Layer 6 of a small transformer language model trained on English Wikipedia (9 layers, counted from 0, width 128). Numbers have three digits each and are written without spaces.
A neuron's activation on a vector x is ReLU(gate . x) times (in . x), where the dot is the dot product.

Input weights of the MLP neurons that the questions are about. A number n stands for (n - 500) times 0.00068.
n0 gate: 897624410616559440425467564262735564641581380612655513234496279637546265580487298241445650445736368441528391583500449676107408532554500385491470416575462671400508596587420663363520307365658440554492621603343349338565421587386696475289394710379488380390612547656657542544646359621786549543365228373472434199508726483520632368664411513397721376708360415719517679479521221413513361387435
n7 gate: 254567657475220580545594488627325496361504569618479521409388433536426686516426139665469576752587629327422653292565462467555624324459678630383580496704609454098594429488545623701165378247739425435468414370456496496596537664576822667678616298566500471361480579679477640543544476615628692817300539581339378553621553229512371529438558636383347458500346642699472567713520593528525479652384
n11 gate: 598583602500557580668422526387529571362328474414422456583232558429565744500648615483246748452386743552426688741483416548491722281374372402473509338427434558123508450647522612375350540322256691698250665616483679552403745439369648491048647647500241685569435478566663565546475525621691399807575213419434594405458487301553504531565452292509555691584551540749581429632625611646688688387138
n18 gate: 493430585493528521372679373521749436265423500603542507353602483544562371410239634785530695734531729517540615407397479643590434631552430514723713670620366620646658616645559573607550361666359397459486566517497457324337517386672422483478527493267331462513645623360448444327382426435412486578451404449417445316551527573425546369636623566391456258556428578692545550616559454503493367628490
n25 gate: 591578516423402700548899471395756455405617488352464443598566465429520516453476320357473473569467651752312349472432537659584606386403564388339608581524636273617677698673585435589329550207516578335595872516594375425437259811571480343663583222407484593470508471500329557321539832467496559579381550747547448387163436330496388525394631455388532242459468512725464670529645517480504279443445
n34 gate: 542411539474586660493536268493651422490538303457490540440731526462520500672550696582701433630313487593261577283622608593788510638543591569585591392592628618652506513629537354441535517484445506674662454398510473353468362348636532424411245367546470368447395466547559570312519359493419752544550411490636467487539510576516620453553396328467613476332477547701536398594428541579226456543506
n40 gate: 474592698561443630391700642430530647603504336535343398275332403458526667357474655345351614548474569693122333370734728649491636432203629470674728571301420728496500270604386683509408330355864793374372714522513446347355474557432496556342700460264208609685608531509463517563415559586654521635434538741354314430466646347291462393351447273522350648620232456491604733678569266435628319592424
n47 gate: 606596586351475509777690268458379508560588611537346508182361524568653325424367406337331424504462439558634625562706589525406646480550355537335386512533635390297504480603771459475237479378621409628650848549448568423350381343375691628547609513550641607414265336727332674803682336509407557342361532206520463268382512463543334619446311571455569581563619255483221606327607560516353190666633
n49 gate: 398467389496496393561552911478551607585866470487530249500139240711457443375343311242401420575382444483335548543556705496477456322526472736602584458487500327530512512513518457235500540364766171435657269478655195693432500426653611690257479504531344759406491632579492713441534433410645598840562417397413496578389564591480409855561513430616449366619509208720651611389673688577329487252424
n118 gate: 798301392491372875342610504363641289568521592509584206633531233483724473749663452500279304757700825474429611631378419597423544423429467278392617403535415437632500479496398641540403410276402643544470359792577545671569448755654431579678624437460557653450421536326397773331616589373470573568464323643277766504396326394401210419394598707209539495706400675513622680227644396356678393412474
n127 gate: 707583335354465456500479539453312583518546415606345504413513641150294552541448402393712433569609453849549743756423566500496336387440427407416394541338596263457832376633526354268421438273550677359395715295670669405790577599374479517456533540246376586338645216748540659455529367576403513416748434466537295646483330225480471368669678784581555756448436522383611434732624504713274356375450
n129 gate: 575269492500441465976458453547521457686561291349462308500158443488504283451449596528480668351376525394608696517827526492548547282517536383517630407517496280458637557550313546327496483351627569538521639517492574488521223639508343857531393617597420387524475603735619538488274606679620315522675435521314437479603425327595117078402449255638421296419329573517671249376571278483517577546393
n153 gate: 729532627289383727517496601696528432304335739488296382593530844564653454284821385456248435777618553617559630744574334358466533549458447492406436420442585530666401488454517334492488410419492707306520687186617277485500669587346765508646480564375637401375463356715520546604435428651296585393728588152388504517280361433484536394521711633611541402344479407651508291415438380607626588429241
n168 gate: 593527531457468557295461608484232440201840383457445612448528644672504770632547469591590424337548481334455607504559439567688480703449421527504343443379348399445406594520349535425583391512443602300523370480489207427577618496454512429329435508544583375377778780640634599216723454553577512740164466430542492583554535488352538230413412678714612508616344548556559246528245561824317592421512
n198 gate: 301496675466355304854521483657558526513549517559758573500307394656698453500271492464580746709573479661516662437576699581487610393390339588409517305248638435640581767681564669808337300454549646563463487336651500477789513601533512614447603500394496479269483560367412369781298373504695224609256524396553374487367709432285443396598663547404566387371182315440311535547626204617581650420442
n204 gate: 534442449560496527693659570793487667805454308619453295443544504392603522459763517467630533431387419595353522513598509500362452240250432606430280735521434636534287735470496612543533619437467314384458758585250513877260423603525373628398584478586320603642235448648241448525232267478614156606238492296500381367525492401581336351413517530453639633614772434778700637679701562670561539539592
n212 gate: 348483457416358514571623433553414780772564623566553666571446547586685683844567487318437427625415470504605643417399477562656629423248261404423464479728446604513496555460740301496436151422423652346522443377252655325461491694659634478194823323323328500479259504437508341564728671518664556391482513439466399770509587460546517473189692739142452495846439568647430428765741486526817437239401
n233 gate: 626705710389671640509496491218600626539339551525440595384383623335602470512641247275488678453293534384585448644428692500584663708479509302456321475653630469351427431645526581232660255157252549330279624661430271453442521449633508559593525443645649576440080214478291487635371619557696467645349557466639530436278403573697573722457651517546492588756530448685221421747530632606573535270492
n0 in: 289681704629535524453325512410618412753390508260308425579456353409578334782936601594474405358326531814478342570360512579565590466586558543784548586387592336418366493601701684699413512558667541570431347314466504482557691402416454613447500387586625613467710611603511218368542681468301538472607583419605415664638527516529231272547639500384519512528353476196422544428551524407421575433553
n7 in: 282591439607479500402385437587188471403651638471278533529542599707320707457475532406422671699421302459625396427333731649436327664459713472281618788651391601257410472713492488426429610291460595512472591553564398454452525701476427553687588373669783353283635667562581368362664433338448440576221453289697696422593472599496410277492500269711613407496606546342512614722296703650313650558320
n11 in: 468374711770782188542481410388586557735134602579617571547609599704519453518345574741735763439585597378629665695259490815490500468720822491553328397468219385416300576607533495519540438459251451639797654440748350310537811547751605607340636534519421579218468225457606378693568486790532409514396289634558301860495472631474576280721434486602660543462320514571495581647644755620783495327568
n18 in: 345319312668504427403485473308431423350300708336383538713485590391380523395590533349564507485413463459436439619739485647446643387538345715508615363231515346647589464571538515365702369401460640485710410787395737576673694481511644507481463639406639298592433496485638571681624464551478588465511749496561619605415556658429654565526587560685614859290481389451533338431582527537439515489792
n25 in: 676711484504440717512607654364546577594743681543364439468464469311448456550736583317696496564436543616334063484528492660615508597679732508370337553492674451695621622603268432460661402313523584460621345611627192342228464711399457413562310410500679627402484500560537496523399711492297539602371366778435429392391488289616458524380363404296644541609472764528323508634536475614496351520670
n34 in: 644366510535489704469455426469456325493487434379528433599793393480604528517241538450450595472496359346447616434528575405540563385531456651543710426548479614476487390368391333476523557609473727559548685258544468552551410500384794438547412324657674386408542585641595559420446332424722497557588436339550379486548651374785437486577571339614476482369583571813541607351531367324257500577297
n40 in: 408610521386137710606627569543595444880607668652385651410522234681411414508632580569532335466380416726561209323648661457566504603666766534465317402382487444849455508449611619602643526579599492487463262411336636476625597513554538555755583317679305306448589552646360385480446471452654425373582345517671390343742466394244524426521207521395529382504811582513243618539888518424307405330603
n47 in: 552532512676426479574512633479464500626496557841512425438616405520226521394306585551504484645707451311488632398186563554445232787319396577525445299740462483471523567320488455496437445480325496549556705329460678648556337516492512378424536610833217663608806413342627685717572690283456444462492508504626541459263387225377469299335463837670669310387447542334488500738366538585388380373452
n49 in: 500528606405496610578303408392347513669644480247318659663726373588751271500703500725355580488587293587500496504578551459603794653529430247390141670574622551537838393582633512644488572565448453578435446516727517534552680574222358311611548508703578282399340521504609541587432345376585436572521524504512627277318268178477421256458596475537419530395439630525185821487525419455571425566267
n118 in: 617593331583447640443237746610444356396445470517830389362714576479474491665526383567537270438624513544609429286509806261190447585276640578455797496469303639544513395443376742732631568448385471469461280805521160666272622627581242570400671477654570404715640580358405641272402385564513483464357251517412483531681470351388496513191264694470569383549409536611696649656413713374189558285389
n127 in: 549572309422537504570793622471218695598528693410500441734454536496170429572446390425720456604542529662685550566607521467388471564450386394640487536627386250529457532434429210343225564415480607442589388447440624599751521587165565451693564479546583652465364370433461633604435688766293653543676540496647369740727496318337757703467441533582484287252545572483590453711336858692441278574403
n129 in: 477323458410516657508500480343698352448424438361402425366492368500640661410857701519633420425630704602407634442446516256379374283281546392556768406220703524500392751621350516574534368408428560224186735353481782662515275641538515574443569504339332453658473504488301332643416542702584721395563372589552419492588477308445440448602540516577737556572601361650608496512434488473401528418519
n153 in: 351547556647479289402696525340680588588615297642467608533425587492602335583496459657648409417314367438551492459223664694576533500249561545458462307321617207611168571631706213680677403452691284614432443496278547417404630451568613353407472538697516720550431600479349274429332646661697476483492669500669508648504549627658629534512512537431685660533577266405537769437508897403591500361703
n168 in: 578489578421553294500360512458489295675419695282587523561611496207277550435557541341672423290435653329572584575496519352394702463583660425624535573263381496545395757307351663542438624404496395523696333680368559601652447489537459624281603360409466379511312600439550671478537460567559441734331533713623609307418403697521435705477623458440641706515339488378384690650602243429592511413717
n198 in: 189555650566384407566549542533668718614397528492500450479725468325447541693310581618492608591782281389590827386447294368564496444451409403479559504520596227619437693738463566824875555512496555271480516394651432432452586562704564635683340403422689377368451258571461681504396560628737588750667780670591500418532589521628547538426492578447524403408386529629345252529708127427442567512576
n204 in: 485545473504725694396592626477361748583354466473461606270398467481512418422496683382405601512266565690761395189604618500328543564314758523468516337488425607566548282319558434473596500742631548796447508481418376496466592450485477266412466496620488634482477551500438376600500552660515508496539248508770626477689336430500828729644121492557651433563489488531573666508573822542340590458447
n212 in: 542463742849617482448470597396408297908743367406500491496574537613354226595500487268549609435325304535705491466341385496281561546513573632743557525431051407504459579763565669366812425377429633371724578509442527456415710453669428384491235411556522573630414377592459470500559638827602601905675766577413221478665538535642409482404417604513424447671680526465487540518440447607605391673803
n233 in: 623255434251353598483529623337447606769520492455513563412542636391446618684278504572393395441521599379615626566380359542427446646129218471411351652388627628592793719367555317637412684496452392326516592380641509531598368654735431550629593543504400649724326728437551325216650512366675853427420524451748628467480549375476564423697542730307488325508442521471661270407719174385466508467468

Each question shows a token from some text and the vector x that enters the MLP there. A number n stands for (n - 500) times 0.0085.

" Lab": 657231498399447469532563428636716594412431468530568525513394628409372468421466577587641483521471331403562321551476588524578530436349494553566516533514458482634451500520348491413801637379330565420427615460594515389449456547529410597422591612672650371679640619458520587385462395434478523401640531386531510599498369608583522560537303590570485314523475362539611373579401434356551590558595
The two highest activations, in order: n129, n18

" life": 487380528469500456437360617469469499459435462540510453512540546427386364529555457536568518508555467460510605477573375511497402538552528438538477553555493522654445469433560542489675404519265440538527456515595501187575468507522493392532436531540635524449416511479677553405603513535540662674452553576646531480341522479554449365462465621631534545432571469608463518533489628463560451463659
The neuron with the highest activation: n168

" C": 423440408481460538465455557471693617518464551363465346581520512326621476431548518603687403301555420553482555361488423558537633442445514520396577689431587558634366480386485459598652490507414561465482565538550390625617337557655470751555466561685495588589563489598572504317378370576537460438558632484450534507699415508718458516513492483530567560517477320358581530453544600275396502430599
The neuron with the highest activation: n129

":": 450372451479614438492437430469549498391497418485557433549424320508400481416506450617446384344588368365598474311595379524517439530455602401414473566506680479469427450301611435497560403484577624453551543538315645417518368537431482420492471384704421526222515551594567586399459354389412514480486670605631536257497505618451540365462339457560572465448465402484435449573556573357354540468600
The two highest activations, in order: n47, n34

" l": 477528504508674425464373623593798564483432446443659587566508540290528394517644440585571336627487241402366512424453423564430320678449453451348473453425527517770341503442422500352615375392317635631565563618402523394457492463317555548391412474410613601540439503519534602487449433525352630394588501445433350521481428560547535518530228637598464684491525438644564490551606608502484479427704
The neuron with the highest activation: n153

" P": 480415477524426637534431631606440502594476469466543482532576546407530409521596488586581414577497470531569410368459412472398486566626654388433428700313613607577417569557418325514509502543421546451492578624607664477538573540563490667384494598477616477707494545500585508222347447462523438499617654431360557550522529503664432430437245539586442602411501461489659532489566530347543604507729
The neuron with the highest activation: n118

" cult": 513423497561539427594350536597429554458489452374525372590434712481389499439685509608559541511508365576439562402498460603461485592621646371510559573554465562709516583547553433270593383509392546535351556498476441320543435642515369516397488564556630367631544480433698493405511415544542527579470478560672339468477420472586545523495297507605546647408539503558322586383490460390500510554629
The two highest activations, in order: n168, n34

" comp": 627419502314448434537539366606463377592427484422529608532476689239537527468625592601576330635477329544456384448480464383607452453478424476499405474472632398882317471614530456512568255462458570547584488482431323395496528540490555505336537580608603551380657578385728434483398575427544381423438736367408545356543374412775523599513356541486481539484456408540555471447482528465471548396680
The neuron with the highest activation: n153

" rec": 608500438557503315556423529474685525450370422476466364805511633372601503316519541453602353765607271669432551307561416491636586557479475573540603550356553553819452545596553586366412548513470376407577435566610530478478513541561561512789578442568687407577493283621464446503434463561360622429718675591606355693645418489730489523365432467524515569459432283608428323550535439345538567358539
Which neuron fires most, and how strongly? n153, at about 1.5

" elect": 613443357539272378494488437488540485453423328450579521582549504502384487443562693645621588480519313409594465491237485433402734404574467340487541520517567500503317564536380476521444389466460645378416630514452542394487447353448496799461461523574556419573640446532493534411690560337440493404517760477813444563398690377534495509599356406542484528420383461371487627542365428344437432416561
The two highest activations, in order: n0, n129

"ill": 470501440458393397457543468385566627390486380570521601501564553433393501504487509436497529686465330460632575453425450485464523509530407402647389703375563544391352512452561411427495322612430564328399420318555559296401556524415561744431495357518554381558333628513580511420495551496330593318475624563597490600596443578611555344699562325596464565506379414451420438459585417390527606562693
Which neuron fires most, and how strongly? n153, at about 0.43

" election": 510259442472394357479490554490514423409398543521556550564500598588317381553546484590549622493439509417592498320465397622540599529550539556396647654634580591427482348513557423386627500479356346699528505451591500236528561503596578512357480540547632473509575512519537453444588531497418549425489575511465492682537401549577495420430251509635466470550469491610331563596482474391531625503530
The neuron with the highest activation: n7

" Wal": 432201515334499531488606434621590517358381393690567501367670471414484467629494570548572294572633295414546400489561357531555587603460510392635581690448505435627698392436530516474446653475420410502608515501531434515535449476599518547502473341591559559621564510633362469445746375349492653525451544652577590251467457604550538287487410536521519420519457457622481423458675688422486478412708
The neuron with the highest activation: n118

" have": 589279469425418376359522495465498448483479498432468527529496508582483519392367526524508508493517491426518519555439519435441555502481452463529499618642455593330315548566564548433528460494635640273618583480513570220692464463570448598527547461517520284578327483462539510355593485472470538514558542495582553663565523568689384523373522421536388491614504404451461446473485616447733516468518
The neuron with the highest activation: n212

"0": 468281360557558505473448472557618384698372647346440411760499501526439544357633549548606583546469600381459487309485386409640536474591613552637618540521436500551585210494506454652472672477302492610607586576478506499586500500603489519210400571547501465284638662568624418494574456527428579474529482495457480555633383477530710717504409487499468459467571707382408505544480449498465433392488
The three highest activations, in order: n34, n11, n18

" The": 442413554561394538517463508627523487511301465568400471455533609480402466442665672535574369557491514460454441219573550525469506478460513442524513652505468601616594368501468466548575524476479457551510535471527477229373517496616474520491545421475426512493484490594473556443438296460418456597385549624458526411441610481538647488408322353508494438551554519575612477518671497423461465546679
Which neuron fires most, and how strongly? n40, at about 3.3

" sp": 437295543376456556589474654464646616639515322479510479572531415352490484490843369466663282526547380483563486362466499545431551604604552365533568468527549621715338561636620358339712376323518565627394470595462395526493429589481374422487520530459685414656500415472568336446498537619452441614639561623364521469610504461536593479636471472531571578308446440461655499386396533428665478496699
The neuron with the highest activation: n129

" E": 409551348554571566427582517606455523445285349454507382587652547420519295468514473640569391505675584523483449482549481530502543612607611422549444706416412614727484470658497506430704721365323492410397628577482504603473220413524334575410625473578492472513400515621469424452387526436479520601555611528522469474609602562482430515557382605480653535471534448359656546369581570210288600550662
The two highest activations, in order: n118, n18

",": 497276594642435505498487571608596425603234428675600497520539540507472514473508469714555599529483488448515555450476562524459661485465591472439477589489484497584455491511485458546481488488557595506469679511544404313605590369397491547459472597472548491199447471496560493463504423530425492543538628546515478380526556591486507345569497477518489527500421436469532548435512423403447408423598
The neuron with the highest activation: n198

"ing": 447307461534497566589494600564606502538359365493545615463456550572322384398435630505530587456649571453529551244651457463556511624486536387595436651460460635531419377458389463621588503726308435601649617496555564258540487474446418557525355604644494509526603552429530493483624477444354539477475558484595611536556494467419531548569337501450400517395541506599484519492595634426306434581558
The neuron with the highest activation: n34

"d": 539283393508429515534597499451738612529513386511554457495385480383450346469514485677531460427400413433419364357565541459555527495433580382474444634454617414635306507419540391495496858742535297460471631460501566481358560299596464659547342557720596385626400502501469579310616413432680573463532298556596559505492301565610392504623452543569616460492518409469454391524387437334362508528693
The three highest activations, in order: n204, n34, n129

"est": 484304481508551676436310635669643669517481388403440620549414651467486376527524526635562423503595230625433403362375416526516439481573635421470418656565440569647413502426560549510588582444410618641384450609397543431694508450465370647437425618352664395614590443431615542488377545634410483391568408539568527638530384310428523646729464364591603547354497495752472332567360443437389544634762
The neuron with the highest activation: n127

"'s": 520547599446475597472511508544481454430399607432472521471449545429493549304510508615613508497540522514494555351624524404543467582379582391423489654530447591629434382447590481527560599503459452530487558607448400214552389464511416570450342487305514371514543475402672423526489344567494473446394495608488511377574556468558517330449408478589407533507422342457490453442634547379338449531590
Which neuron fires most, and how strongly? n40, at about 0.78

" M": 516229358464442522566401525536610551629557464560505449608646520319473487434617453550573484435415379497612539295587403440468505572478486527366529739403485517527407517494401402745494542424461460512548497585490502522441336516513498550513421474442566626526485494547450486202375365451383623601544577656520453634444671538674549561521339605424453533492579469492651437447585627386598449424619
The neuron with the highest activation: n118

" Democrat": 608279551399505365388470502579557484403433574585544517618371719574461516535652456602631538543443477309685494270433346620484579419390501578432517607584508489504733328476485473472526603477335536649409594462559504354553426355599616638307499370618539395514584508536465444414583593368427712395470459479387472619509289530670567428423375495715496409529462505421404422604513544251527633525555
The neuron with the highest activation: n7

" 2,": 482356637716436466400497466522630536493271506533503534489645389462481462530501443726545576521474437481616554426518468440396525549692498428467615478479403443545303391467446476585446446443627384491468596561537477403571481519448571533449536451524486533218590613426543440450536415439454510577697566490438540471524526598666546207584377466502628550434493460525430447504503683443405411463742
Which neuron fires most, and how strongly? n0, at about 1

"\n": 539315509529481481446432589502424591571448437442514460572556578363405439415599556465619419590537479541589489567502404497553548592420470471410507563603529488548476659585437485508603341550346730330499553517567516491564590537527415573504470575650616491134521588548403558595444516531459652653652652495536535443379521446587606434391417545603553567482536485524474507512575541402603461414580
The three highest activations, in order: n127, n212, n153

"s,": 519460565571440515517603644594555523563340394533555504460507564433389471480520481709568529523505457556480551539485487494432590519496595480495450575559486463536423554542495449531528409460514551448597506518497428225601600491455480554487401606482581463237546499512617507390498452597503544578490631450506458503465529548527475441536436537620513609429438442507521354477486537412483470491580
Which neuron fires most, and how strongly? n153, at about 1.1

" This": 362260420457389459576557521615269503441593494523480571342329618677361469465563630558503529475474539630393475450643616563427348480385687423404656593541499432322439498460560464443508517503535291494572523553403579297433464639549538443441506216464524435404575500485584521505635369604490510482531534557409436549596633470608571470484250335599543590539636373566392548453494469502276477428658
Which neuron fires most, and how strongly? n7, at about 3

" a": 363443529392416378499445417467445474430355397226421455487626532539269557415499537622515459616562484537385525593525429455571474565538558426453500809532528496373462422527424560358623485329553504418547395631365514338411670476376550527494545496616608508504635495511635497632434445514565497439469594485525440517416583491605516509556504549541419513625495504526583501499609645446501600525533
Which neuron fires most, and how strongly? n7, at about 1.4

" the": 489467596511488493528430555416459484501391347433402476400541599547421536393583527580527449527525540515363447544528408490474433477652534484463498499548497438401486290487428543474604538507481520577470497524478440171550630493488457515471478518419445546525529549573622522441348361559412652538501541539493527540469648518507495456555383416555433559505464552609553477514485521524522582492531
The neuron with the highest activation: n11

" on": 488353454457452526516503567486659466433284352499423445496553424410402528389624581416506457523416435572358517432579631425592545570592522456594593528523629469556453414368441489465368556440612593511530552531575472252544594358393379628451399403673494353476422522513624638498524490463513499448527525524421379374460568616493384355365587550549397493567425402455304493651490563488536526367650
Which neuron fires most, and how strongly? n40, at about 1.1